Layer 6 of a small transformer language model trained on English Wikipedia (12 layers, counted from 0, width 96).
A neuron adds its activation times its output weights to the MLP's output. To switch it off is to set its activation to zero at one token and run the rest of the model.

Output weights of the MLP neurons that the questions are about. A number n stands for n times 0.0057.
n58: 15 -14 22 4 -16 18 28 19 6 -27 13 -11 -69 8 39 -35 28 8 -14 6 -42 -1 6 -4 24 3 -32 19 -35 24 -39 39 9 36 18 -20 8 2 -64 32 -28 -26 -39 -54 23 19 17 8 38 25 62 32 26 -13 43 -12 4 -25 3 23 7 33 -42 17 12 34 -18 6 -23 -63 5 -36 6 -9 18 18 7 -11 -51 -12 67 33 13 17 -13 -25 -12 -8 26 32 60 2 20 -16 -3 22
n68: -9 37 -3 -31 36 57 -36 25 5 59 21 -3 -31 -54 -37 -13 32 -60 -64 -11 -19 17 20 80 -1 -8 -2 -13 41 60 16 19 -43 -29 -7 52 1 -3 -23 -19 21 -4 22 -55 23 22 -23 24 -58 13 -5 23 16 8 -37 -22 19 4 -11 20 -3 5 20 -16 -29 3 14 14 43 14 -34 -16 -52 24 -20 39 2 57 53 6 18 -4 3 13 6 16 16 -9 -62 -18 25 -18 -13 -24 13 -3
n79: 10 8 9 -8 -39 41 -9 10 -18 -25 -4 -44 27 24 -43 -32 22 7 24 -13 -36 39 -62 -31 -9 14 6 -51 26 -48 -31 8 -39 37 31 -11 31 7 -16 1 12 -51 -33 -16 13 16 36 -30 -50 -6 8 1 -11 34 -1 -93 38 -63 19 -2 -12 -33 -15 -1 -28 -7 24 -21 -15 9 -19 30 -51 -3 2 -5 13 -3 -18 -34 -26 -56 -9 15 -8 4 -7 11 -10 -7 -31 -31 -22 9 -14 -19
n94: -2 -7 -47 22 -4 13 5 35 17 -1 -2 -26 17 -43 -33 6 -5 -11 7 2 -15 48 -25 10 -28 35 15 26 -13 17 93 25 29 11 -18 -20 -34 -7 29 -19 -45 22 15 -52 25 28 -9 -28 10 -27 10 -21 -11 6 15 -1 10 -8 12 28 -29 18 -50 6 -50 -28 9 11 -31 9 12 74 8 -12 32 26 -5 -17 -29 25 -24 29 -62 -15 -16 33 -7 26 -26 -33 47 -13 -27 0 -47 42
n95: -11 17 10 -40 5 -25 -29 -14 -6 -9 -3 -4 3 -8 -22 -9 38 9 39 39 -15 9 32 -11 66 -2 -2 -30 11 10 -30 -25 -42 -23 15 19 14 -16 5 -22 -33 6 50 16 -37 21 -1 11 -34 -20 6 -28 34 47 48 50 11 51 10 30 -34 2 -49 2 -51 -17 -7 -2 2 -14 1 54 -38 -20 -27 15 30 -24 -36 14 -23 4 -46 0 -13 -15 5 18 8 -3 -44 -15 14 -41 12 94
n112: 34 -21 -33 -23 43 24 9 41 -28 14 19 -6 -14 -46 33 39 -29 -12 32 24 -19 28 -4 17 -32 -31 17 -27 63 1 -18 -34 25 0 3 -21 -64 -39 72 -25 -4 -59 -4 6 37 -70 -46 -2 12 -3 34 23 -36 31 4 36 -8 10 -29 -5 -19 7 9 52 -13 23 -3 -40 23 16 -2 24 24 -55 25 40 -79 -13 52 -40 36 -38 9 24 44 -45 16 -27 -11 -17 -28 -23 36 -13 -14 -8
n184: 43 -73 -17 12 31 -7 24 21 14 -46 -47 29 58 33 12 -14 -49 12 -25 12 -39 38 -56 -10 -5 22 51 26 13 -19 19 44 4 32 -8 -25 24 27 29 3 -30 33 -6 61 -1 68 -17 39 13 -44 5 -18 -40 46 -38 -42 12 -28 51 7 12 13 23 -67 6 -6 31 16 -58 14 0 0 13 -41 -12 -25 8 13 -17 4 -44 -10 22 11 -34 -12 0 28 21 -17 2 32 -16 -47 26 30
n206: -2 -9 -23 35 58 38 22 26 -45 33 -11 23 -13 42 52 23 26 46 25 21 -29 -2 1 40 -30 -65 -27 -8 4 -10 56 -8 -23 20 26 -47 72 -15 13 3 47 -36 14 -35 -7 26 31 -33 -10 -7 0 30 19 -4 -61 3 6 -12 18 -31 -4 -61 -3 -30 26 29 -16 27 9 10 49 -37 38 24 56 36 -21 13 5 -29 10 2 4 -5 -3 -6 35 7 -14 36 29 -10 6 -29 -25 -74
n213: 13 48 13 4 19 -39 14 43 -10 -44 -26 -10 -20 30 37 39 -23 -25 47 59 -1 -11 -26 29 0 -21 12 -25 12 -20 25 -7 11 -8 -37 -6 -24 6 35 -30 47 -20 -58 8 -35 16 87 15 1 -46 4 2 -8 -25 -17 -64 -27 -36 51 81 21 32 -9 -16 -7 -2 -66 -2 12 11 -61 -4 -20 18 -19 -29 27 15 -6 -24 20 -15 -24 -8 69 -17 18 -62 8 2 13 -40 -6 23 33 -42
n217: 45 -21 20 21 -20 -23 3 -32 22 14 -3 17 -44 34 43 -13 0 -2 8 -18 -65 -34 -2 16 -10 16 -19 0 29 41 -8 28 -16 -13 6 -13 -15 51 28 20 -25 14 -22 -26 0 -2 12 -24 25 -9 -1 -4 5 45 -2 42 -27 8 -8 -5 -13 -9 31 -6 -19 -33 -33 -50 8 23 -46 12 15 41 19 -43 65 -16 -10 49 60 4 42 -72 11 -23 -3 -78 16 11 -28 1 -7 -43 -32 22
n228: -11 -43 0 33 12 8 -17 69 14 26 16 28 -15 -29 44 -10 -5 -17 12 -2 0 -43 -7 -4 -20 -36 -5 74 11 92 -41 -25 7 12 -40 -31 -8 25 -2 -27 -7 -42 -45 -32 -38 24 -19 3 16 -6 11 -39 24 -11 59 -12 -67 1 48 -27 31 32 -42 -5 36 -50 -16 -7 -30 -29 -34 39 12 -1 6 47 46 -32 -38 -10 -11 50 -15 -6 -21 -21 -42 -5 -29 33 16 14 11 48 9 11
n262: -66 -8 18 -45 -7 7 -2 2 -33 7 28 15 -31 -26 25 -41 31 -3 37 55 12 -33 25 -8 -51 -9 -14 -19 11 12 -3 25 16 6 -4 -14 -63 -16 -32 -68 -1 -19 -21 4 33 -15 22 0 -13 11 38 42 12 -24 -11 9 25 -11 -1 7 -6 -44 38 -9 -9 1 -15 -32 -46 36 -17 -16 25 24 43 -36 33 -84 52 13 30 -12 57 -37 5 -47 -29 -21 42 20 20 25 1 -13 23 38
n317: -11 -22 -56 28 26 -5 -27 18 -4 -7 -13 -19 -36 -49 8 28 -10 -24 11 3 -37 -14 17 -14 34 -8 12 17 -31 -1 -4 47 2 34 -18 -21 45 7 -7 20 57 12 3 -35 -27 -10 -22 13 -30 11 -3 -64 3 15 -13 -26 -43 17 -27 40 58 2 -43 5 -17 6 10 50 -43 -4 24 -25 68 25 -14 -30 -65 -76 -14 -36 32 90 -37 23 39 34 9 -25 -14 -25 -14 1 20 4 -30 -29
n320: 17 62 26 8 13 52 -17 -16 8 -8 -9 -34 -39 -13 -30 14 -57 49 32 25 -27 -22 14 28 -66 -33 -8 -37 2 -26 -14 -1 1 13 29 5 -53 17 -5 -44 -46 23 -2 26 -21 -4 4 3 -71 12 -17 -34 -50 24 40 17 -22 3 18 20 6 -20 7 22 51 -38 7 -34 19 -15 -15 17 62 -16 24 -34 30 -73 24 15 -17 65 26 8 8 -6 33 -9 -41 -43 61 -12 -15 11 0 -15
n344: 26 -46 18 16 18 -20 3 41 1 -51 -31 -7 -8 -49 -44 -17 -3 -28 36 17 -54 9 11 13 -17 9 11 3 20 -2 39 -10 -35 7 -3 81 7 -15 -60 -11 -12 -6 25 -17 46 -28 29 -3 -40 -38 -27 -43 -10 40 20 28 14 23 42 5 -8 66 41 -7 21 -7 -20 -43 3 -48 23 3 -8 -14 -3 -3 -19 -47 28 42 -13 -3 -28 27 -42 12 -29 -10 -65 -17 -5 -4 46 -18 -12 -10
n369: 13 26 43 9 9 -13 -79 -7 11 -23 35 29 19 -44 -13 -18 -18 48 -4 -8 -13 -13 52 54 18 -32 -14 -45 13 12 8 -45 -20 37 19 44 42 7 35 -39 13 12 -49 -38 -11 1 -11 1 26 13 25 -29 -19 -55 25 -35 -4 -8 3 -3 -36 -39 -13 -30 -10 17 -18 -2 35 -19 -60 -18 6 77 -32 -25 18 1 -1 -4 -39 48 64 24 22 -9 -8 -45 -11 32 36 -59 49 -42 11 38

Each question names a token from some text and the token that comes next. It shows the activations a of the neurons there, in the order above. A number n stands for n times 0.13.

Then comes g, the gradient of the next token's log-probability with respect to the MLP's output, scaled to length 1. A neuron's effect is roughly proportional to its activation times (output weights . g). A number n stands for n times 0.0048.

"ar", then ".\n\n"
a: 2 -4 0 -1 1 -2 0 1 -2 -2 27 3 0 -4 0 0
g: 10 1 0 4 25 10 3 -42 15 24 -18 -4 14 24 -26 22 9 -1 5 -4 -51 -11 4 15 -15 1 -15 -13 -12 36 19 -19 29 20 14 -8 10 -6 30 -1 24 -11 -26 -6 18 -21 -10 44 9 14 -17 23 15 -30 1 7 43 -24 64 -53 -14 43 -15 -13 -3 14 3 -21 36 -13 -2 44 -5 16 33 18 -11 -2 14 30 -30 16 7 -5 -15 -35 -15 7 10 -5 -2 1 -23 -20 7 8
Which neuron, switched off, lowers the next token's probability most? n228

"s", then "le"
a: 0 0 1 -24 2 9 0 -2 -3 3 -1 -2 0 -1 1 -2
g: 15 -7 10 -12 -1 8 20 -3 -11 -24 28 21 5 7 -15 -16 -8 3 -4 9 14 -46 -37 -21 -6 -33 16 28 -3 -6 5 -1 1 -36 2 0 43 8 21 0 -35 -9 -28 -35 -18 13 -31 18 -8 11 3 -25 -10 -27 16 12 -24 3 -13 -1 4 -5 18 -4 -16 -27 -14 17 -39 8 16 -35 33 -17 -48 -18 13 -29 9 33 8 45 42 2 -49 -20 -10 -13 -8 5 -38 -16 14 -13 21 -36
Which neuron, switched off, raises the next token's probability most? n112

")", then "\n\n"
a: -1 2 7 2 4 -1 2 -1 -9 0 2 -1 -2 0 0 -7
g: 24 26 37 21 -19 -34 -18 9 -21 -37 -6 15 5 -8 -22 -11 20 -35 -1 -21 -7 -22 8 -21 -10 -18 11 7 -10 -6 1 -18 4 -10 -9 -36 -34 20 -20 -18 -20 -2 8 -3 -31 26 20 24 -36 -9 44 -5 7 30 20 -21 5 -11 17 -13 32 -70 16 -17 25 -19 -10 -4 -35 25 -15 -16 28 22 -13 15 3 -1 0 26 -10 -9 -30 30 4 22 6 -19 49 -8 27 4 22 2 7 5
Which neuron, switched off, raises the next token's probability most? n213

" L", then "o"
a: 1 1 0 0 1 -1 2 5 1 -13 -3 -1 -2 0 0 -1
g: -25 7 -16 -3 7 11 11 13 -10 -22 -13 -14 -41 15 -17 9 -25 16 -42 -21 18 15 51 11 -6 35 2 15 3 -24 10 -40 4 -14 -18 -12 -22 -32 -2 -27 -26 23 -12 -30 -3 -22 13 -22 -6 6 -8 33 39 -23 -18 18 12 -20 16 12 48 14 -13 -3 19 -1 29 -14 -28 -21 24 -4 16 -17 -53 -30 -17 15 -15 1 -11 -7 -4 -16 -41 20 13 -31 -9 4 34 23 5 5 1 -34
Which neuron, switched off, lowers the next token's probability most? n217

"p", then "at"
a: 1 0 -4 0 3 -14 -3 -2 0 -2 1 0 2 -9 -2 0
g: -28 -2 21 -14 4 14 -18 -14 15 6 26 5 16 7 -21 -21 7 43 -15 26 -10 9 -18 -18 -36 41 10 28 -8 15 19 -11 36 40 -52 -3 37 -43 22 -28 -3 -9 -20 -19 16 -25 6 7 -44 2 -22 -52 -18 -27 18 0 -18 -16 17 -23 13 3 15 14 -7 -2 1 33 2 -16 -21 4 21 -22 0 -14 -5 13 13 44 27 -3 25 2 -4 34 -7 -31 -1 -12 3 19 -16 1 24 20
Which neuron, switched off, raises the next token's probability most? n320

"and", then ","
a: -2 -1 -3 0 1 -4 -1 0 0 -5 -5 -3 -3 0 0 0
g: 35 -34 -10 5 14 -13 29 19 9 -2 3 -39 -19 16 17 -4 35 6 10 19 -11 -15 43 10 4 -25 2 -27 1 26 -4 26 -26 -15 -1 -26 12 -2 37 -8 8 3 6 8 3 -1 -2 35 -46 -36 21 -8 -3 -24 -6 -31 -26 11 -10 13 23 55 37 10 -44 -9 -17 -8 2 -12 -19 5 8 27 14 26 22 17 12 60 -14 -28 7 -18 -38 -21 -7 -24 -6 -16 6 -2 -5 22 3 0
Which neuron, switched off, raises the next token's probability most? n217

"us", then " f"
a: -9 3 3 -18 -2 -2 4 -4 4 -3 3 -3 1 2 -4 -5
g: -15 -1 -12 7 -31 8 9 -3 28 6 -10 -23 6 14 0 -27 -30 31 -9 -47 53 6 60 20 -30 -6 10 -18 -28 -6 17 -20 19 -36 2 22 13 -13 -31 -18 -5 11 10 25 -23 13 -22 -6 2 -25 6 13 -19 17 -30 34 -15 1 16 -13 -4 47 -21 4 -17 -43 6 -4 -11 -46 20 2 0 -19 -21 -2 -4 -11 29 17 -4 10 1 17 -23 29 0 36 -6 6 15 -9 29 14 -29 22
Which neuron, switched off, raises the next token's probability most? n94

"b", then "ur"
a: 2 1 -10 1 -2 1 -8 -4 1 -1 1 0 -5 -2 -1 -8
g: 5 4 18 3 21 2 4 -32 4 9 -69 19 8 -15 -16 16 9 40 4 13 25 25 8 -14 -32 7 -5 10 -7 3 -42 43 -8 -8 -28 17 -28 -9 53 15 19 21 -21 -20 -9 4 14 31 8 -35 20 -42 17 23 -17 -17 -10 21 -37 12 21 -9 -20 -34 -11 -13 -4 21 23 -15 -4 -7 -15 3 6 3 2 -20 14 17 22 28 1 8 15 31 -23 33 -29 -32 17 5 -15 16 29 9
Which two neurons, each switched off alone, lower its probability most, in order? n79, n206

"o", then "ver"
a: 0 1 -6 1 1 0 0 -9 -3 -1 3 6 2 0 -1 1
g: -21 -4 -8 -9 -25 5 21 19 24 -3 20 12 -32 -8 3 8 52 -21 25 8 14 41 -23 19 8 -13 11 35 -3 -51 -18 31 4 -8 -1 14 23 -35 -33 -4 -31 -28 -7 -4 -5 12 -8 24 -3 35 8 -4 -18 -2 5 -21 -6 15 34 31 -44 -36 0 -11 -10 24 28 -16 29 -13 -6 27 -5 14 10 -20 13 8 19 14 -1 1 33 11 11 -12 -41 8 43 31 3 -7 -16 26 35 11
Which neuron, switched off, raises the next token's probability most? n79

" on", then " "
a: -1 -5 -2 0 0 -2 -3 3 -1 -2 -2 -3 3 -2 0 -5
g: -19 -8 27 0 -30 14 26 -3 32 -6 -4 11 -10 -7 1 -27 33 25 -27 -14 -35 -4 -37 -1 -27 38 3 -46 -4 32 10 -15 -25 8 -50 22 -42 -30 28 1 13 -18 40 -36 20 -4 -8 15 -19 -13 -13 12 14 -7 12 9 12 14 -12 -3 -31 -7 19 -6 -16 0 30 -4 26 -25 4 5 -40 47 -4 0 14 5 42 -16 11 1 12 17 -1 -38 -2 10 18 5 -38 -8 1 -12 5 15
Which neuron, switched off, raises the next token's probability most? n68

",", then " it"
a: 0 2 0 3 0 0 -2 3 -18 0 0 -2 -5 1 0 -2
g: -6 -30 -13 37 44 12 -15 8 -10 19 45 -5 20 -22 4 1 32 -30 -60 -28 -3 -19 -7 11 20 53 -2 -21 6 -16 8 -6 15 -10 -3 38 -12 -2 -40 30 -54 -3 -22 7 -9 7 -8 16 14 12 -13 -19 -1 42 -1 24 8 4 8 -2 -22 15 7 -4 -5 16 16 -5 -18 14 24 10 10 3 -9 30 7 9 5 -20 27 16 24 1 -22 31 12 35 9 9 36 20 -4 2 -7 47
Which neuron, switched off, lowers the next token's probability most? n213

" ", then "12"
a: -4 -1 -1 3 1 -3 0 3 0 1 3 4 18 1 0 0
g: -4 38 9 13 18 -50 17 -2 1 -36 -6 7 -11 -39 -2 36 -5 -2 -7 22 38 -20 -29 -29 -16 13 15 -24 -10 28 8 -34 13 37 -30 15 -8 8 -41 6 23 9 23 6 7 -22 -29 -19 16 4 12 -12 -16 -34 14 -22 -24 -30 -18 -10 17 -42 -17 28 -21 10 -15 -13 -4 34 0 -11 -16 19 -4 17 -11 -8 6 -5 -30 -2 -24 -13 19 5 6 -46 19 12 -24 34 3 5 42 10
Which neuron, switched off, lowers the next token's probability most? n317

"id", then "e"
a: 14 -2 -2 0 36 0 0 2 1 -3 1 6 -1 -29 -6 8
g: -31 5 17 -28 -17 -5 -8 -20 34 38 -25 -19 -32 2 -1 -11 1 5 44 26 -2 -6 22 -21 52 -20 -40 -13 22 -4 11 -45 -35 3 -8 -6 5 14 -38 -6 -8 -21 30 -10 5 7 8 -13 3 -10 35 11 -8 18 -14 12 13 1 4 25 -15 -34 -16 25 -26 0 16 -34 8 -7 16 24 51 -9 -10 7 6 4 28 18 15 -8 -5 -31 13 -19 49 29 -3 -28 -29 -15 6 -6 -22 9
Which neuron, switched off, lowers the next token's probability most? n95

"ear", then " at"
a: 23 -2 -3 1 4 -7 -23 1 0 2 -21 4 0 -2 1 -1
g: -6 25 -15 -27 -24 -9 -5 -1 1 -4 -16 -16 -30 14 24 -36 5 -47 -5 33 17 2 25 42 5 -39 -5 12 5 -6 -1 5 54 19 32 -14 18 7 -31 -30 -18 -12 26 -1 -5 -14 -6 12 -33 -21 -10 -5 -1 7 -42 -2 20 16 -29 -22 -21 12 26 48 -47 -3 -26 -2 -14 9 2 6 -18 22 -48 18 13 17 21 4 -3 -6 -12 -22 -40 22 9 -9 27 23 9 -3 -11 2 14 -16
Which neuron, switched off, lowers the next token's probability most? n184

"ant", then "."
a: -2 0 0 1 12 -1 -1 -2 -1 -1 1 6 0 0 -13 0
g: -4 -10 1 3 -1 -6 -34 13 5 12 -8 -16 28 10 18 26 9 -7 0 -13 -39 -25 5 -6 16 -8 35 -23 6 63 29 -11 30 -2 39 1 17 -4 51 9 18 4 17 -1 16 6 17 40 7 19 1 -8 -32 -4 -10 26 -26 -6 12 -21 25 45 -6 8 -15 -2 9 29 29 -22 -9 13 -21 21 12 18 4 12 -8 9 -35 15 36 -2 -16 26 1 -56 -12 28 0 -53 -13 -8 7 -7
Which neuron, switched off, raises the next token's probability most? n262

" O", then "r"
a: -1 1 3 2 -1 -4 0 -7 -4 0 4 -4 -2 -4 -5 9
g: -16 10 -15 3 6 6 -54 20 -30 3 17 10 29 -13 1 -10 -16 5 -4 24 -21 17 37 9 26 11 2 -20 36 4 -12 -39 -2 12 17 -30 -19 -14 37 1 1 -19 5 -6 -23 -3 24 -28 -2 -15 2 -19 -9 -7 -36 -19 15 7 20 -7 40 -7 -4 -61 4 -57 38 4 4 9 -20 -2 -2 2 8 -44 -24 -9 30 8 -10 -22 29 3 42 18 10 -7 -17 41 -23 11 7 -11 -11 -18
Which neuron, switched off, lowers the next token's probability most? n369

"t", then "or"
a: 94 -2 14 -12 1 -4 2 -5 -4 0 0 0 17 2 5 -80
g: 11 23 29 19 -6 15 -18 20 -1 4 41 -14 -28 -33 -3 -1 1 17 -20 -4 3 24 -26 -8 9 10 10 -38 -29 -25 -21 9 13 -6 -33 -15 -32 4 4 14 -6 -9 -13 -3 19 35 -25 -10 7 -14 -16 14 16 22 -2 10 4 -9 4 42 51 10 26 35 9 4 69 -17 14 -18 23 23 -13 -22 -15 -6 -10 3 32 1 -16 -17 -41 -15 -17 -5 -13 26 -15 18 -47 -7 -15 8 -11 -46
Which neuron, switched off, lowers the next token's probability most? n369

"c", then "ord"
a: 0 -1 0 0 2 -3 4 4 0 -3 -23 -17 2 -26 2 -2
g: -8 -48 -15 30 -37 44 -16 4 -7 -7 14 21 27 28 -1 -26 20 12 -15 -12 18 -25 -30 52 -27 47 1 -5 -19 -25 -5 4 7 -1 -3 17 -4 9 -30 -4 38 -6 -13 -38 31 -18 -2 15 5 38 49 13 -13 4 11 -8 -9 4 5 -10 10 -1 -7 21 11 -8 25 -13 -36 0 25 -17 5 23 10 -34 -46 3 19 -8 39 -14 9 -24 -16 -1 -7 -21 0 12 -26 12 -24 -19 -8 15
Which neuron, switched off, raises the next token's probability most? n262

"d", then "al"
a: -13 2 0 2 0 -1 1 0 4 -4 1 0 2 0 -1 0
g: 7 41 10 9 7 -35 28 5 -11 26 21 -8 -18 -15 8 -4 -17 -17 20 -19 12 12 -24 -24 10 -3 29 -16 14 24 -16 -25 48 4 8 -16 5 11 -48 39 -11 -28 -26 -14 -11 -23 3 -10 5 -11 -4 30 -10 -10 -4 0 19 -43 -14 -17 -15 -42 -26 0 -3 -12 16 21 -36 19 1 10 16 -23 -20 -26 -1 -6 -18 -16 26 -10 -7 -48 -8 -9 -39 -50 -23 14 -21 7 0 -11 49 -2
Which neuron, switched off, raises the next token's probability most? n58

"th", then " Y"
a: 5 1 1 -2 28 -5 0 18 -1 -1 1 -2 1 -1 -3 4
g: 3 -16 2 55 -44 22 -6 30 19 6 36 5 -12 -33 -10 26 -54 -20 -15 0 -4 -4 2 25 17 20 24 17 18 -1 -49 13 -4 -3 -13 10 -16 6 23 8 28 5 17 31 -5 23 -19 16 -5 -21 32 -18 41 -50 -7 -14 -50 9 25 12 -26 -11 9 -15 3 -19 -9 17 5 -21 9 13 31 4 -29 -9 -2 8 -5 15 -24 -8 -9 -15 6 -4 9 24 12 -38 30 -7 28 -4 27 6
Which neuron, switched off, raises the next token's probability most? n206

" C", then "our"
a: 2 1 1 0 2 -1 -1 18 1 0 1 0 -4 0 1 0
g: -14 -42 -13 0 18 32 33 -58 6 4 -36 -27 4 -33 -4 -2 26 14 -7 6 -1 -14 -29 -10 -15 -27 -17 12 -14 8 33 -1 -34 0 -44 0 -17 -21 19 11 -24 -18 4 32 -23 25 -18 -31 -10 20 18 7 9 -20 15 0 17 -4 -23 8 43 17 -18 42 -10 13 -10 22 43 38 10 10 42 -9 2 -1 20 8 0 18 18 -41 25 1 3 -13 2 -23 -1 13 27 2 -7 21 -7 -16
Which neuron, switched off, lowers the next token's probability most? n206

"d", then "uc"
a: 6 0 0 2 3 4 0 7 4 1 3 1 -2 -4 -1 1
g: 3 -29 4 36 -25 -8 -7 13 5 -32 -3 -12 18 -9 -2 31 -21 -20 -3 13 18 17 19 -6 -19 42 -18 -26 1 -46 -34 19 24 -13 21 45 -26 27 -2 18 8 34 -12 1 -11 10 -5 4 -17 -15 4 -18 17 47 -7 9 39 18 -18 0 21 -2 12 16 -31 5 36 11 1 32 -31 23 1 -11 10 26 -8 -27 -1 -5 -22 -76 5 10 -9 26 -7 -27 -9 4 7 -5 -26 -1 -21 11
Which neuron, switched off, raises the next token's probability most? n206

"16", then "8"
a: 1 1 -23 -2 0 -2 1 -1 0 0 1 0 2 -3 2 -1
g: 21 10 14 14 -14 27 -2 -8 -8 -18 10 25 -25 -5 30 5 -28 9 -23 25 -19 -6 -11 4 0 -14 -2 53 -1 -14 -13 -43 -35 5 -5 -8 7 -11 -8 41 -36 16 16 -15 12 -15 4 31 -12 23 -6 66 16 17 -38 46 -37 32 19 -28 -18 -3 10 32 -38 0 14 6 17 12 -5 -13 24 -11 -11 13 37 -9 -7 -16 18 -10 13 -26 -6 -26 -10 -21 -33 -4 -17 6 24 -14 -21 -6
Which neuron, switched off, lowers the next token's probability most? n79

"s", then " ("
a: 13 -13 0 -10 0 39 2 -4 0 -2 1 3 -4 -1 4 3
g: 36 -16 -11 -30 11 -12 3 -23 -38 43 -3 5 -2 1 11 15 15 0 18 6 45 -22 18 19 -10 23 -7 35 45 29 50 -13 12 11 -2 13 -40 17 -7 38 -10 6 -37 -10 -3 1 28 -6 -15 13 22 9 3 0 -30 -19 13 -5 0 38 4 4 -18 6 9 0 -30 -4 40 -10 -11 -2 -41 -19 -21 -15 -9 21 10 30 7 -38 -2 -2 -1 18 -32 -26 32 3 23 -45 -4 -5 -9 -18
Which neuron, switched off, lowers the next token's probability most? n112

"t", then "y"
a: 13 44 27 3 2 -25 15 -3 9 4 -4 -2 11 1 -1 1
g: 10 -14 -18 1 -18 9 16 -30 24 8 25 -6 -9 6 14 1 -36 11 -19 -24 -18 30 1 -21 -3 22 36 13 -28 -9 -8 -15 -22 0 -27 -2 -4 27 -20 -39 -8 -15 -23 -16 -12 -7 47 -23 -22 -5 -2 20 -11 38 -18 3 -19 7 25 -9 1 5 28 0 -30 42 -20 11 -32 -15 -12 -23 -11 -16 -12 9 -8 -55 -2 11 -5 -40 8 4 2 47 -5 9 -39 51 -3 20 29 16 29 -25
Which neuron, switched off, lowers the next token's probability most? n79

"t", then " o"
a: 43 -3 -3 1 14 -17 0 0 -1 -2 -1 0 2 -1 4 -4
g: 9 5 13 -37 4 34 72 -14 -39 41 -19 13 22 -33 -48 -19 2 4 1 -6 -2 -5 19 -17 -15 16 -2 8 5 -6 -18 -19 -10 27 29 7 -6 18 -12 21 -12 -14 13 -19 -27 -11 -4 -43 -25 -17 22 10 15 -24 -4 -19 14 42 -31 -37 -32 -28 -11 -3 17 -15 -1 -16 11 10 10 -11 -31 -3 -19 14 15 3 0 47 34 -14 -15 -15 -12 -7 -11 -9 7 31 0 -10 24 -19 15 20
Which neuron, switched off, lowers the next token's probability most? n95

"t", then " h"
a: 24 -41 1 3 5 0 6 -1 -4 -2 0 0 5 1 2 -4
g: -42 9 1 -18 -12 -22 -24 64 9 45 -4 54 20 19 -11 -34 2 17 -5 -17 -1 -8 -6 -51 -27 1 -7 12 16 -11 -21 -22 -14 -7 10 -19 12 -3 15 6 -20 36 14 31 3 -8 23 -32 3 -18 3 10 25 -3 2 12 -21 -6 1 -1 21 52 -49 -9 6 -11 13 -2 1 15 33 -2 -19 0 15 -27 9 3 9 0 -36 -2 21 10 -28 -33 -8 -2 22 -27 25 -22 21 -17 17 7
Which neuron, switched off, lowers the next token's probability most? n68

" B", then "a"
a: 0 2 3 -3 -1 -2 -2 -6 -4 0 1 -1 -2 1 0 3
g: 17 26 -16 -16 1 -25 26 -16 -2 -18 -15 -47 -1 -1 -18 -14 -39 12 -3 8 33 2 -13 -30 -1 18 18 -15 -31 -18 -3 -15 -13 42 18 -2 -5 5 6 9 19 32 30 3 46 11 -15 10 52 -39 -2 37 10 17 14 35 16 -7 17 30 -19 3 -8 4 15 16 -11 0 33 17 -31 22 -28 9 -19 -8 14 -36 10 31 9 -1 18 30 4 18 20 15 -11 -42 25 4 -33 23 -6 16
Which neuron, switched off, lowers the next token's probability most? n206